Layer 6 of a small transformer language model trained on English Wikipedia (9 layers, counted from 0, width 64).
A neuron adds its activation times its output weights to the MLP's output. To switch it off is to set its activation to zero at one token and run the rest of the model.
A neuron's activation on a vector x is GELU(weights . x + bias), where the dot is the dot product.

Input weights of the MLP neurons that the questions are about. A number n stands for n times 0.0056.
n23 (bias -0.042): -7 -52 6 -1 -25 -40 -16 36 -4 -13 15 52 30 28 35 -50 -34 2 37 -31 20 9 38 21 -59 -33 -10 -1 -2 -11 -34 38 14 28 7 40 10 -67 16 -25 -3 46 8 33 4 14 -41 38 45 71 -23 -22 -21 -52 16 4 21 -30 -52 -42 11 -43 -10 -13
n24 (bias -0.029): 21 -19 -7 -37 -29 3 -37 37 -21 5 -8 1 23 7 -27 61 17 -18 -16 -3 -38 69 12 49 -25 6 21 20 -18 18 -32 12 42 -7 -35 23 34 -44 -45 52 -11 -10 26 -24 -6 40 -6 -32 -41 -42 45 -4 -7 9 61 -36 25 22 -19 47 -86 13 13 5
n25 (bias -0.013): 19 13 22 12 18 19 -17 -49 19 30 -17 76 61 -41 -12 31 24 24 -71 -16 -6 4 -23 10 -57 85 18 19 -6 -42 -2 -32 -15 -13 -18 51 31 25 -4 70 8 6 -52 5 78 -15 -14 23 13 14 -27 -9 1 -49 22 -10 5 -88 -47 -3 31 -3 15 -20
n69 (bias -0.067): 17 -58 -13 15 3 24 -1 -55 -13 4 -53 -37 66 8 -18 -49 20 -1 -18 62 -17 16 -36 -10 -62 2 44 -18 -33 18 -10 -35 47 19 -11 -20 0 -17 43 20 -1 2 -23 -41 -18 42 -19 -74 2 -7 1 -9 86 25 -14 -56 63 -5 -25 0 2 31 -5 27
n117 (bias -0.046): -12 -12 -23 64 -39 -5 -22 -31 -28 -34 -10 -16 2 17 -44 -16 1 12 -3 -43 -51 14 55 1 -7 30 39 73 -4 -26 -13 36 -35 -16 -37 -59 38 -7 -34 -53 13 19 -43 15 -14 -14 -7 67 25 -70 7 -32 6 -6 28 17 4 10 -7 62 -5 64 64 -5
n122 (bias -0.040): -17 26 9 15 -13 34 27 36 -22 34 24 27 1 -4 -27 18 -10 -33 23 -9 48 -2 34 -40 18 33 -10 26 -41 -48 -25 -44 11 -38 -40 -65 28 -59 -8 1 -73 22 8 -30 10 24 18 37 -10 13 -6 -31 36 13 5 -49 10 12 1 24 56 -13 -7 8
n125 (bias -0.044): -13 -69 -38 -41 4 -29 -6 19 -15 12 -34 -21 21 0 4 -17 -24 -35 -21 59 51 29 -2 35 9 -41 23 22 22 79 4 -62 40 -1 -6 -11 17 -3 74 55 5 -9 -23 10 -24 27 -30 -60 -17 29 -14 -9 17 11 6 9 42 32 -21 -29 -68 -23 4 -9
n129 (bias -0.049): -30 -25 -47 -16 -2 -3 -16 -41 -55 -42 -23 48 15 13 -13 -33 5 37 -39 -28 16 78 32 20 -22 -16 64 35 -30 -13 -39 -22 -37 1 25 32 9 -15 29 23 -17 69 4 -31 31 4 -35 -29 43 -9 18 43 14 -57 37 13 49 -77 -29 -28 25 -11 -24 -2
n130 (bias -0.025): 42 10 29 19 16 24 -19 3 -25 -68 30 18 -22 -33 22 -27 68 -18 -11 -20 -31 11 66 -31 -9 -41 -37 -28 13 16 -4 27 -45 46 -3 -10 22 40 35 27 -43 -4 -9 34 -21 -31 -6 -6 -25 31 17 16 23 -10 -9 -4 -38 -11 -29 -41 -49 -30 30 9
n133 (bias -0.067): 35 26 0 6 -45 -3 -48 -12 -31 -35 38 -6 15 14 39 15 -21 0 -26 56 -10 9 14 -4 -26 3 -1 18 46 12 43 29 -28 -15 18 7 13 44 28 51 -30 -13 10 30 -11 35 -39 -10 -14 -26 -18 -45 -14 -26 -43 22 -19 -25 24 -49 -22 44 50 -34
n140 (bias -0.053): 39 20 24 30 -20 -7 33 -16 -25 -12 -10 -15 19 28 -52 -37 4 -32 61 29 40 -21 42 2 -11 0 8 -19 -56 22 -20 -16 20 50 -55 9 39 -37 -45 -95 -25 -36 44 -17 3 83 -13 -31 21 -45 -9 -1 -1 21 -44 -43 7 54 -8 -6 -37 5 59 -42
n147 (bias -0.026): 37 42 -69 52 22 -30 -9 -26 -4 -10 -5 -72 8 8 -62 8 -13 -29 39 33 -53 27 15 18 -33 3 10 -41 -26 51 -12 25 29 4 -36 0 25 -31 9 -10 42 -15 -35 21 16 18 -38 14 12 -47 7 -34 56 -29 70 1 -12 -31 -18 -27 -28 -10 48 -4
n152 (bias -0.049): 17 18 -29 -18 19 1 4 -24 35 -18 26 48 29 7 30 17 -39 -23 -24 1 21 28 37 -10 -23 -31 -29 44 -56 -16 -43 -11 -40 -22 31 11 -2 34 11 -28 50 -16 8 13 27 23 -19 -4 36 36 3 -7 -9 -33 5 -39 15 2 -51 -22 -3 -14 36 -16
n157 (bias -0.004): 6 -3 10 51 22 -3 -24 17 11 -10 -35 50 1 -31 13 42 1 -2 -49 62 3 31 37 -17 10 3 -24 -16 -2 46 32 54 12 58 -7 -15 24 -4 19 17 -13 25 -14 5 18 -58 -43 -37 -35 -39 -12 11 -13 -14 25 -14 -22 11 20 10 -40 41 -29 -50
n163 (bias -0.035): 60 38 -28 25 -25 -9 -10 -12 34 25 15 -13 5 10 70 -6 -20 17 -34 3 -12 11 23 -10 20 12 -10 2 11 13 -24 -22 83 12 -11 0 -2 24 7 30 -4 -8 -9 41 -20 -27 -28 5 12 -38 2 -8 -30 32 44 -37 27 -33 -67 -44 -15 43 -10 14
n182 (bias -0.036): 55 -30 -18 43 -10 11 29 -61 -30 -9 17 25 5 -10 -2 -24 45 -5 -14 21 7 29 -18 47 -51 -42 27 -12 -43 7 -5 9 -40 -10 17 46 16 -10 -31 -18 0 17 -10 60 -36 -20 -32 -45 -31 10 18 47 18 6 25 15 36 78 -23 -59 -15 30 -20 23

Output weights of the MLP neurons that the questions are about. A number n stands for n times 0.0076.
n23: -2 -42 6 -5 -20 -4 55 1 5 25 41 3 -29 34 -44 -38 -15 23 -19 12 9 21 -1 12 8 17 -10 26 -7 -25 -57 2 -7 6 -44 24 29 -15 -17 6 2 15 -8 -17 -5 6 -15 57 8 18 -17 9 -9 15 -19 30 -36 22 28 16 -3 -6 -16 20
n24: -23 -15 33 -21 3 -26 13 -9 -30 19 -26 19 -20 15 9 7 40 -14 6 -48 12 -36 1 -18 24 -9 -5 11 17 -13 35 -16 37 18 3 20 1 10 -31 -14 -41 -13 35 20 -29 19 34 -39 -6 -8 21 4 -7 3 -8 4 2 51 -65 -3 17 -3 12 24
n25: -33 6 -7 12 10 26 15 -15 -31 -10 -31 -7 31 8 -24 34 -66 10 10 -23 -40 -14 -30 -6 -19 -3 -7 3 17 -14 -2 30 26 6 41 -8 44 1 3 8 -59 -3 7 -23 -32 -29 18 -43 0 20 25 35 -1 -21 14 58 6 20 26 2 -11 -1 8 43
n69: -15 50 4 9 15 -40 -59 32 -38 -1 -4 15 18 -42 10 23 -7 -34 -37 0 27 -6 26 -25 -18 -12 -8 5 9 -27 -6 -13 8 -21 33 45 -35 -2 11 -28 -16 -11 -12 8 -1 43 67 12 3 -5 -8 13 -12 -2 10 -2 -6 21 -9 -22 5 38 1 17
n117: -1 20 33 12 5 -36 6 -11 -10 -10 -14 -23 -3 8 15 -2 0 -24 -6 -50 -3 -4 7 -6 61 -15 -33 38 8 -12 54 -64 28 7 17 -7 -22 14 -42 -9 -26 -11 -7 -47 42 -11 -1 -31 22 15 -9 31 -20 9 1 -41 1 39 -9 -30 26 46 52 -3
n122: 39 2 10 1 5 6 13 -3 4 18 -2 9 8 -2 10 -9 23 -16 7 -12 -3 16 4 34 -49 -3 1 -31 -33 -19 -5 -15 -25 -1 -21 1 3 22 -17 -25 45 33 -27 10 9 -53 1 24 23 30 -7 -28 52 -27 24 16 -17 -39 31 20 -9 -4 4 -56
n125: 40 44 32 24 -11 19 -19 -8 -29 49 -3 -7 -34 6 1 -4 10 -11 -10 -23 -1 -36 9 -27 -37 3 -36 11 15 -25 43 -5 -18 8 -18 -18 -44 15 -8 -6 -8 5 36 1 14 -36 14 17 0 4 -16 -4 46 33 15 -5 -7 4 -2 -13 49 22 38 -77
n129: -54 7 15 30 6 3 -9 24 -28 -32 -16 -10 -59 5 -53 42 41 22 4 10 1 -24 13 2 22 16 10 -13 -4 26 -37 -31 5 25 -11 -5 12 -7 0 23 -30 -4 22 -13 -5 -14 52 0 -16 -48 0 -37 -13 42 -27 3 4 11 2 31 25 19 39 -29
n130: 20 7 2 15 30 -48 8 -31 18 6 13 -21 12 -11 -57 -5 -19 -16 2 -29 51 4 -27 18 -5 -10 8 16 31 7 2 0 1 -24 -5 -7 -7 -2 -30 -4 17 11 -26 -4 2 -11 -2 -11 46 3 -17 -7 34 14 1 36 -37 -12 9 -8 74 21 -12 10
n133: -3 9 12 -25 -13 41 27 16 27 29 16 24 -45 -42 -8 -17 -24 24 1 -25 -7 -38 24 6 11 25 33 -1 -21 24 39 -11 -10 -1 8 16 10 6 -2 0 4 14 -30 -3 42 -55 -10 -6 -13 -9 16 4 -6 -37 -15 -54 -32 22 30 30 1 -2 -4 2
n140: -20 9 -53 -16 33 -21 -20 -6 -6 30 18 10 -11 -28 -48 26 2 -11 14 2 -9 9 16 18 27 6 -34 -9 -4 -3 13 12 -11 -40 30 1 -16 -21 4 10 31 57 -2 34 -18 -54 27 -16 -49 -4 -11 6 5 -29 47 3 -15 16 8 15 27 -43 47 26
n147: -5 -22 16 -8 7 1 -35 -10 -5 34 -14 -46 28 -14 -17 -16 -49 3 -20 5 34 -12 -16 7 -21 9 12 11 16 39 -21 -21 -5 -17 11 -14 -75 26 38 9 66 -8 21 26 7 8 0 -12 -34 -10 22 25 20 -1 0 13 3 -5 -20 23 -6 -4 -16 -26
n152: -6 -32 22 -1 -7 -13 11 19 24 10 26 10 -24 60 24 12 24 -15 37 10 -8 7 -24 8 9 -35 3 11 -3 14 -12 -13 -1 -19 -3 1 -8 5 -9 1 56 -56 -35 14 24 -6 -30 14 10 -25 -10 3 8 5 -25 -10 10 3 -1 -5 -10 -8 -1 -30
n157: -24 31 -39 -42 31 -6 38 15 23 9 29 29 -23 -26 -10 -11 -3 12 33 39 8 22 -3 20 22 -13 -12 2 -28 -2 -23 -36 -32 -19 19 -19 -44 4 5 -1 -22 -19 4 -19 -3 41 4 20 21 -11 -13 -10 -17 -6 -22 11 30 14 17 -5 34 34 -23 -41
n163: -29 1 32 -41 4 -10 29 -1 11 16 11 -16 13 22 -20 -13 -41 1 25 -1 -5 14 -14 28 59 47 -33 34 -28 -4 41 -6 -3 -15 52 8 -42 -23 8 -4 5 2 -1 8 -8 13 25 -4 -11 -26 7 -16 -14 16 -29 1 -8 -5 -9 -24 -3 -9 -11 14
n182: 38 -16 27 -46 12 -7 25 17 10 -3 -24 3 56 13 -4 -2 -22 -52 26 9 4 1 -22 35 36 -13 -17 3 -7 -4 -18 22 15 -7 13 -17 -79 4 -15 -8 94 12 11 2 3 1 -49 13 -6 -27 -19 -14 29 -1 -22 2 20 -14 -4 10 -24 3 -8 -22

Each question names a token from some text and the token that comes next. It shows the vector x that enters the MLP there. A number n stands for n times 0.087.

Then comes g, the gradient of the next token's log-probability with respect to the MLP's output, scaled to length 1. A neuron's effect is roughly proportional to its activation times (output weights . g). A number n stands for n times 0.0045.

"p", then " the"
x: -8 -28 22 -19 -5 -3 0 -27 -3 -18 11 -12 -18 8 8 2 -11 20 20 12 3 -8 -20 -7 -5 2 8 -10 -1 6 14 25 5 4 -11 -3 -52 4 -9 9 9 1 -1 9 -27 -2 11 -13 15 7 11 7 2 -5 4 26 -1 15 6 25 -9 -1 -2 1
g: -17 -38 9 55 10 28 -44 -16 29 0 -27 58 52 -34 3 -28 -17 3 -2 0 -24 -33 -7 34 22 54 -18 27 -35 30 -44 37 34 -22 -45 14 -26 39 20 35 -43 16 -18 2 -8 -31 -59 -24 -1 -1 24 -4 -1 4 -20 -6 34 2 10 -12 7 1 -20 30
Switching off which neuron hurts the next token most? n182

" G", then "ore"
x: -12 8 7 -1 10 -11 6 -25 1 15 8 -4 -5 12 -1 -4 -24 -7 5 4 19 3 -12 -1 -4 2 17 5 -2 11 10 -20 1 -23 -12 3 -32 -13 12 13 15 -5 -5 -18 -12 -3 53 -4 2 1 11 3 -15 -6 -7 7 -13 15 -11 23 10 -17 25 0
g: -39 22 -11 -2 -4 5 -12 -37 -25 -14 30 6 33 -42 1 -22 -32 9 4 -28 -15 -15 -41 -4 5 9 37 -32 0 -40 34 47 21 4 14 -10 2 42 37 -31 -41 13 -5 -24 -8 -47 52 14 10 41 5 5 -12 26 72 -11 -14 22 68 0 -36 12 -4 -44
Switching off which neuron hurts the next token most? n125

"ister", then " a"
x: -22 -4 9 0 4 -9 6 -9 1 -3 0 11 4 5 -5 12 -5 -4 4 3 -20 -9 -15 -10 7 18 3 12 7 13 13 30 -12 5 -5 10 -70 3 4 12 8 13 -12 3 -16 -10 -3 -15 16 -2 10 -3 -11 -9 7 21 -9 10 -7 7 13 -10 18 -11
g: -35 -27 20 -7 3 33 -13 -17 -4 -11 -50 16 -3 10 -19 24 32 25 65 49 -29 -6 -60 0 -3 26 57 -20 29 48 -29 -13 32 -29 -39 0 -14 6 12 4 29 -7 4 -30 33 15 -38 19 -23 -3 5 28 16 3 -50 -31 27 -28 19 -22 9 36 -44 -27
Switching off which neuron hurts the next token most? n157

" Ar", then "d"
x: 3 -2 32 -4 6 -1 9 2 -4 9 9 -11 -29 -4 11 18 -20 -16 -8 21 -12 2 -6 -7 -3 -11 14 1 29 24 -6 -13 -3 0 3 4 -45 -23 6 13 0 -3 19 -10 -2 9 35 -5 -2 2 17 13 -22 -8 -8 1 -6 -2 -2 9 13 -8 3 -16
g: 42 -13 29 37 27 -9 -8 -31 5 -8 -35 -31 24 18 -66 -26 6 30 4 60 1 -22 -6 -31 56 44 -62 25 24 2 -39 3 19 -7 28 13 -13 24 31 12 -13 13 -11 -30 -15 11 14 16 -29 -15 -21 21 3 -16 -39 -2 15 39 -38 10 -53 -42 22 2
Switching off which neuron hurts the next token most? n122

",", then " Gre"
x: -3 -2 14 0 2 -1 -17 -23 -2 5 14 7 -4 11 1 8 -3 4 7 13 5 11 -14 3 2 4 13 -7 16 6 3 4 -12 4 -8 3 -90 14 12 -6 3 15 -3 -1 -2 -16 -8 9 -6 2 3 6 -9 2 -5 7 -8 -1 6 0 6 -6 6 -6
g: 36 30 -18 2 -26 11 -11 -22 7 -1 -42 38 35 -3 -16 -31 -22 13 -42 13 -13 18 24 -52 -9 54 -1 -52 27 17 21 -23 43 -40 12 -16 -2 38 15 37 28 -3 13 15 5 -32 -18 -56 -56 -7 -56 42 6 -4 16 -8 9 45 1 27 -19 33 -16 -14
Switching off which neuron hurts the next token most? n133

" w", then "ord"
x: -8 -6 -13 6 11 -6 -5 1 -9 23 23 -11 -5 15 13 3 -23 12 -17 -5 18 10 -4 -2 -7 8 14 -26 6 8 2 11 7 -6 -10 -4 -47 -5 5 -15 -7 -10 -4 -25 -18 -10 31 -9 9 -11 25 9 1 10 10 -6 -1 5 13 30 -7 -13 7 1
g: -15 6 31 -26 -8 41 -12 -66 50 27 0 5 -60 22 18 12 25 -31 -35 9 30 -8 40 -40 -39 -2 29 4 -54 -24 27 -48 -4 17 31 -24 24 21 37 4 -2 -42 -20 -28 -5 36 3 28 16 -15 -17 4 3 -18 36 -9 -47 -5 -12 27 21 3 43 -11
Switching off which neuron hurts the next token most? n24

" H", then "ill"
x: -10 11 -7 0 -2 -12 11 -12 -5 8 21 0 -11 17 -4 0 -19 0 0 13 16 6 -6 -1 -15 1 2 -1 9 1 14 -13 10 -14 -16 6 -51 0 9 22 3 7 -4 -33 -8 -11 44 4 1 3 13 9 -23 -5 6 -2 13 6 -7 21 5 -14 11 -7
g: -3 -48 -1 18 -23 -9 19 -53 -7 19 17 68 -5 29 -2 26 -15 -23 -26 12 7 20 -15 32 -32 -2 -6 -58 57 -10 1 37 29 -8 49 -8 -5 28 12 -31 22 10 -16 8 -24 -36 19 55 28 7 -32 2 22 15 -65 -9 -49 -40 6 -15 -17 -3 25 -4
Switching off which neuron hurts the next token most? n122

" se", then "er"
x: 15 11 10 6 -5 -11 17 -6 -7 -10 15 -5 -7 18 -19 12 1 8 -10 -8 -2 4 5 20 11 9 18 -4 -12 9 -13 11 -5 7 -12 2 -44 -23 -3 -3 -16 6 8 -15 -20 -5 19 -10 18 -1 18 32 -8 12 4 -21 -13 7 -1 8 12 -23 0 -17
g: 3 -13 0 13 33 1 51 5 -14 29 21 -31 6 5 -3 15 11 -1 -48 11 41 -63 40 -24 38 -26 36 -32 -16 -74 -2 16 -1 -10 -21 49 -33 13 -27 -9 7 -53 -11 24 0 44 31 -2 31 15 -21 -68 13 23 -21 -9 -15 21 -11 7 14 -2 27 -34
Switching off which neuron hurts the next token most? n24

" the", then " War"
x: 10 9 -4 2 -5 1 7 -9 -3 7 12 -3 -11 -5 -4 3 -12 -3 -1 7 1 13 -48 6 -2 -1 2 -3 -3 17 -2 16 -3 -10 -13 16 -72 4 13 9 16 4 9 -2 -1 -10 10 -2 4 16 12 1 9 2 12 -14 -11 -5 -10 16 14 -19 5 -4
g: -12 0 25 -9 37 -41 -38 -36 31 -50 12 39 9 -14 22 14 -49 2 2 5 -44 16 -1 -19 3 21 -42 -11 30 20 -24 3 1 -27 39 62 -18 -27 25 22 -50 16 5 32 7 -44 3 42 -25 -28 12 -51 -16 -2 -1 33 -21 23 -30 30 27 -9 19 49
Which neuron, switched off, raises the next token's probability most? n152

" v", then "oy"
x: -9 -13 14 2 -15 7 21 -14 1 3 8 -10 -14 18 -19 10 -1 8 -12 -2 2 17 -4 -6 -11 21 4 0 21 2 3 5 -4 -3 -14 8 -49 20 3 -3 -4 6 11 -15 -20 0 27 3 26 -1 -4 9 -19 -10 8 0 -12 12 5 13 -7 -39 14 1
g: -19 7 -5 -2 36 15 -1 -43 -2 42 -4 9 -1 -24 -32 -20 20 -5 3 16 -30 -26 4 -60 -47 -12 22 -41 19 7 -25 -29 25 -10 21 18 14 36 24 -42 -34 71 -5 -51 -23 15 18 -10 -13 25 -31 27 -15 26 2 9 -15 9 4 39 33 86 -1 -22
Switching off which neuron hurts the next token most? n152

" sh", then "ade"
x: -17 -8 4 12 9 3 -13 -32 -14 1 6 4 -18 3 -5 17 -15 16 -15 -7 -4 -7 -8 8 -3 18 14 0 4 15 5 11 10 -20 -4 13 -58 -5 14 7 -1 2 -1 -19 -19 -2 27 -7 -3 -4 12 20 -2 9 -1 -5 10 1 -1 33 -8 -8 5 14
g: 26 23 3 -11 -1 -43 -4 11 -6 10 2 -23 11 -34 69 -14 46 -10 -2 2 -57 -32 -7 37 -30 1 55 -2 12 -32 61 0 3 22 18 -22 10 -32 -5 -16 -38 -19 -2 -13 -8 2 23 40 49 24 29 -33 -26 -40 8 9 -28 2 38 -14 -57 -29 39 2
Which two neurons, each switched off alone, lower its probability most, in order? n69, n24

"ices", then " such"
x: -14 -20 16 9 2 -5 11 3 -5 -1 11 -4 -16 4 14 8 -11 -3 -10 8 4 -2 12 9 -1 -4 2 -1 4 3 -9 23 5 5 -5 12 -73 3 2 -10 24 19 6 6 -6 -13 -6 -1 5 8 24 12 -8 -14 -5 5 -10 1 -17 -1 14 -22 -5 -4
g: -42 0 -2 -5 -40 34 31 14 -49 1 -20 19 -33 -3 -5 -57 33 22 6 24 25 18 -10 34 -25 32 58 13 -5 28 -29 -12 -12 30 19 37 -9 5 52 51 13 -21 -43 -34 -24 33 -37 -6 -6 6 -36 -55 6 -12 1 1 42 4 29 -46 -11 -15 -15 0
Switching off which neuron hurts the next token most? n23

"b", then "ro"
x: 3 12 18 16 -8 1 7 -25 -6 3 2 -14 -22 16 4 10 -12 -9 1 21 -1 -16 2 -19 -15 7 -2 2 12 8 -1 15 8 6 -4 -4 -50 8 9 -15 -12 -1 3 -21 -2 -10 30 24 17 -9 10 3 -21 5 4 -6 -25 8 6 22 3 -5 11 -4
g: -32 32 7 -26 22 8 19 -14 -2 11 36 -53 8 13 87 12 -42 56 13 -26 32 -7 -27 27 12 -43 -49 4 -35 16 -5 50 -11 19 4 -15 -34 -40 -19 -26 12 -36 -26 -11 7 -12 16 2 -7 25 19 29 11 14 -47 41 6 16 -4 10 21 -43 -10 -20
Switching off which neuron hurts the next token most? n117

"or", then "ia"
x: -20 13 23 13 1 5 4 -4 7 -14 17 -6 -15 2 -9 12 -13 6 3 15 -12 -16 9 -2 4 2 2 -3 27 -2 8 17 -15 -4 -20 19 -51 8 -1 -12 3 4 11 21 -14 -11 25 -14 9 4 21 5 -29 -15 4 13 -10 4 -7 0 12 -12 -5 -16
g: 9 -4 -4 48 -9 -9 8 -9 -3 -23 -23 -26 -47 -33 13 30 -28 42 -55 -20 -39 30 7 -2 -72 -15 52 4 48 44 25 11 -31 15 22 25 31 9 -18 -11 -43 -26 3 -15 -10 16 21 32 -28 29 3 6 9 -14 -23 9 -45 35 17 -10 32 -26 -13 49
Which two neurons, each switched off alone, lower its probability most, in order? n182, n133

":", then "A"
x: -21 -2 10 -4 0 1 -4 -12 5 -4 17 5 6 15 2 6 -15 -1 0 3 0 17 -24 0 0 -1 13 -1 3 10 3 1 -6 1 -2 -1 -74 1 24 8 12 8 -2 17 -13 -32 0 6 0 13 8 3 -14 8 6 5 -12 7 -7 8 10 -8 -14 5
g: -56 -7 -18 4 3 -7 33 7 48 44 7 -37 -30 55 -8 -4 -44 35 -10 -13 -7 17 26 -28 35 -48 -42 27 -35 28 16 -65 11 8 15 -7 -3 -17 15 25 -56 16 9 -26 2 31 8 46 21 -33 4 -52 5 -4 -10 7 -7 15 -28 -15 28 24 15 28
Which neuron, switched off, raises the next token's probability most? n157

" rest", then " during"
x: -22 -17 6 -3 -3 2 5 -24 -9 11 -4 16 -13 4 -10 19 -13 15 -12 4 -13 3 -14 -2 -3 19 0 -11 -2 12 30 27 6 20 -14 -3 -40 14 11 20 2 16 3 -30 -18 -7 4 -20 7 7 9 15 -5 -10 7 16 -5 1 19 0 1 -8 7 -22
g: 52 -10 -19 -23 -10 12 6 9 79 15 -21 5 4 32 21 36 16 -12 9 40 -31 -13 8 -3 -18 -7 -29 2 -43 -15 -57 21 -28 46 -37 7 -9 -18 -42 -18 34 69 -6 2 15 11 -63 -14 -17 -9 5 -57 -6 -8 30 14 27 -11 1 37 12 5 -1 -28
Switching off which neuron hurts the next token most? n157

"ir", then "ce"
x: -2 27 -3 0 -13 -7 15 -7 8 -2 15 -9 -22 0 6 16 -13 -5 -15 -11 6 -12 8 -8 8 14 17 -5 22 19 7 9 -2 8 -8 9 -59 -20 6 11 -3 -1 14 11 -6 -10 35 7 -5 5 -6 6 -10 6 -11 -11 -26 -9 -16 6 12 3 4 5
g: -48 1 22 -50 33 -31 33 -2 -2 15 -6 3 26 3 -29 -62 -29 -3 35 13 -63 -14 19 -21 26 36 -12 40 27 -9 -34 20 15 40 -14 36 -10 -14 -32 -36 16 -28 -17 19 6 42 34 4 -14 17 19 -20 46 9 2 38 -30 24 6 -15 10 1 -46 -50
Switching off which neuron hurts the next token most? n163

" imp", then "end"
x: -9 -10 27 -5 -17 -10 -5 -20 -17 4 3 -6 -6 -2 12 8 -22 2 0 -13 1 17 -3 4 1 -1 16 -7 -15 17 21 7 9 15 -17 0 -47 -7 9 5 11 2 22 -16 -14 0 25 -17 28 5 -1 23 3 6 3 5 -6 7 -13 15 4 -15 -3 -13
g: 47 -19 0 15 51 30 -22 -13 17 -6 -16 -11 5 17 -9 -4 30 35 15 -3 -14 3 6 -79 -29 -17 18 17 24 -13 -10 -2 61 -17 -9 -27 25 -45 -14 -31 23 -35 20 -6 -38 -16 17 -32 28 57 -11 -22 -7 4 -27 -18 24 -62 20 34 -11 -29 47 34
Which neuron, switched off, raises the next token's probability most? n69

"d", then "e"
x: -18 3 9 14 5 3 6 -9 14 10 5 -13 5 13 -8 10 -6 0 7 10 -2 -3 -8 -14 -15 21 1 -11 7 1 -3 17 -3 -11 -2 5 -58 3 -4 -16 -6 -7 2 0 -4 -16 58 18 12 6 3 11 -4 -5 -5 -5 -12 -2 -5 11 8 -17 -16 -1
g: -11 3 16 6 -17 18 -4 -28 35 -5 18 21 -14 5 9 -16 61 24 -27 19 -29 27 8 -7 56 38 -2 23 -40 -8 30 -18 -19 -19 36 -69 -3 -47 -31 -51 -12 -22 12 -37 -30 17 -8 -5 41 20 5 4 -8 29 25 8 -35 71 16 -13 23 -44 -20 -22
Which neuron, switched off, raises the next token's probability most? n117

"ities", then " in"
x: -14 -10 12 -2 1 -1 14 1 -5 4 16 -4 -3 12 2 3 -2 -3 -5 15 1 1 -3 11 -6 0 0 -7 -9 -4 4 18 2 14 -4 3 -79 5 -5 -4 8 24 -9 -5 -7 -12 -12 -7 5 7 21 9 -6 -4 1 15 -7 11 -6 14 17 -35 -1 3
g: -38 0 8 -8 -4 38 -4 -22 31 20 -31 -28 -23 25 43 45 4 14 -30 -30 -5 5 -56 7 -15 10 -8 6 39 17 -34 7 -17 -50 -4 16 18 -22 21 -2 -4 49 -28 -48 49 11 -8 -32 12 78 -10 50 -15 18 6 14 -32 35 -30 -13 20 4 -28 -38
Which neuron, switched off, raises the next token's probability most? n182

" ", then "19"
x: -4 9 9 0 6 1 13 -15 1 -2 18 11 -20 41 -1 3 -4 3 1 -2 13 12 -5 -3 -8 7 11 -8 7 7 3 -21 -8 0 -11 12 -47 15 11 14 10 -11 -3 -13 -7 -28 12 0 12 6 9 -3 -18 5 0 3 -1 6 -17 6 -1 -14 5 -26
g: -13 16 6 48 4 -3 73 27 -41 -15 -4 -3 -40 -20 49 -17 -10 17 20 3 4 23 -48 -14 50 -42 29 4 35 -12 3 15 -22 -20 -8 11 5 32 1 27 -34 6 -71 37 -2 -16 -13 -12 -34 -15 -40 13 -46 4 5 -15 32 -7 -16 -30 40 42 28 -25
Switching off which neuron hurts the next token most? n152

"et", then "em"
x: -13 18 3 22 -20 -5 5 -17 -3 -1 9 -2 -23 -1 -10 11 -3 3 12 1 2 -9 -20 2 1 2 2 -10 -6 19 1 2 -3 19 -13 -7 -69 -1 -6 13 3 -11 -12 -19 -9 -6 26 6 4 10 14 10 7 18 -1 21 9 -7 -1 19 13 4 -2 -5
g: -27 3 -24 -44 8 -27 44 21 -14 -6 -15 -1 -25 -20 -6 -4 3 48 -8 -5 9 17 31 -11 41 31 38 6 7 23 -24 44 40 -10 9 -12 -27 -61 -33 21 18 -17 -8 16 -15 -24 58 -47 91 14 -7 -7 -15 39 -6 -39 -2 -7 19 -39 -31 -11 0 -17
Which neuron, switched off, raises the next token's probability most? n163

" pre", then "h"
x: -20 0 9 0 -2 -4 9 0 -16 12 4 -2 -15 18 -11 14 3 -2 2 -4 0 9 -3 -1 5 17 22 3 9 1 6 6 -11 19 -18 0 -57 -19 15 11 -4 -3 16 -5 -32 18 8 -14 11 -7 19 26 -5 5 8 5 -4 -7 -18 3 -5 0 -12 -19
g: -35 -25 -30 19 -29 -73 -25 27 -19 32 -4 6 61 -5 -15 -24 38 11 9 59 31 13 -27 36 4 11 27 -4 -15 -19 -67 8 24 -19 24 -3 16 21 -19 -24 -44 -27 54 -23 10 -15 35 21 8 -29 21 -44 -21 22 -2 -3 13 0 17 -31 13 -17 28 19
Switching off which neuron hurts the next token most? n129

"que", then "aking"
x: 4 -9 4 -2 -7 -5 0 -16 2 7 17 6 -11 28 -12 1 7 -8 5 -9 -7 4 -2 0 -13 14 11 -4 -15 1 -2 11 -13 24 -1 0 -72 -4 5 -5 12 -6 2 -10 5 -9 20 -2 -2 -1 21 15 5 11 -16 -1 -6 6 -8 22 3 -8 8 -12
g: 5 11 -11 -7 8 20 -25 15 7 -22 19 0 -5 -47 -50 62 21 -14 4 -22 53 10 12 -4 -17 -24 33 37 27 -33 -14 -6 -36 -22 -31 13 9 -18 -14 -9 -58 7 -13 -15 -28 40 57 -49 9 20 -31 48 46 0 6 -1 -1 -31 -14 2 30 70 -17 -10
Switching off which neuron hurts the next token most? n69

"ille", then "g"
x: 12 2 17 -2 0 -14 12 -13 -1 6 20 0 -27 13 -1 14 -6 -8 3 1 -10 2 -4 3 -1 20 2 0 9 15 -5 11 1 11 -11 0 -70 -20 -20 20 17 -9 -8 -10 -4 -6 11 -3 5 -20 19 11 -5 3 -6 5 6 -4 -8 12 5 -7 22 -9
g: -18 -1 20 -13 41 37 3 -51 10 -9 -55 -33 -20 6 8 -4 19 27 39 -10 -28 21 -8 -3 6 71 -16 7 18 36 37 30 13 -50 -33 -42 26 -43 -6 -29 19 22 22 6 -49 -16 -11 -15 19 -17 -8 37 -29 17 -15 -42 32 32 -28 -8 21 -25 47 -13
Which two neurons, each switched off alone, lower its probability most, in order? n24, n163

"ston", then " |"
x: -3 2 11 -14 15 -8 -3 -11 1 11 15 15 -2 -1 -6 15 -15 -10 -4 14 -6 4 7 -8 -13 15 -2 -21 14 -6 15 7 -7 -9 3 3 -64 -2 -6 23 23 -1 -11 4 1 -12 19 11 4 6 15 18 -10 -10 -4 18 -2 4 -21 -2 16 -24 -14 -1
g: 18 -28 -11 -13 8 37 -54 5 25 31 46 64 20 43 -16 15 0 5 1 12 5 -18 -11 -3 16 -36 -25 16 28 -10 6 -15 -15 -11 -36 -42 58 27 33 -17 20 -29 39 -20 23 -5 14 20 18 -51 18 -53 -46 -11 -14 37 2 -1 -28 -31 32 -20 -33 -38
Switching off which neuron hurts the next token most? n152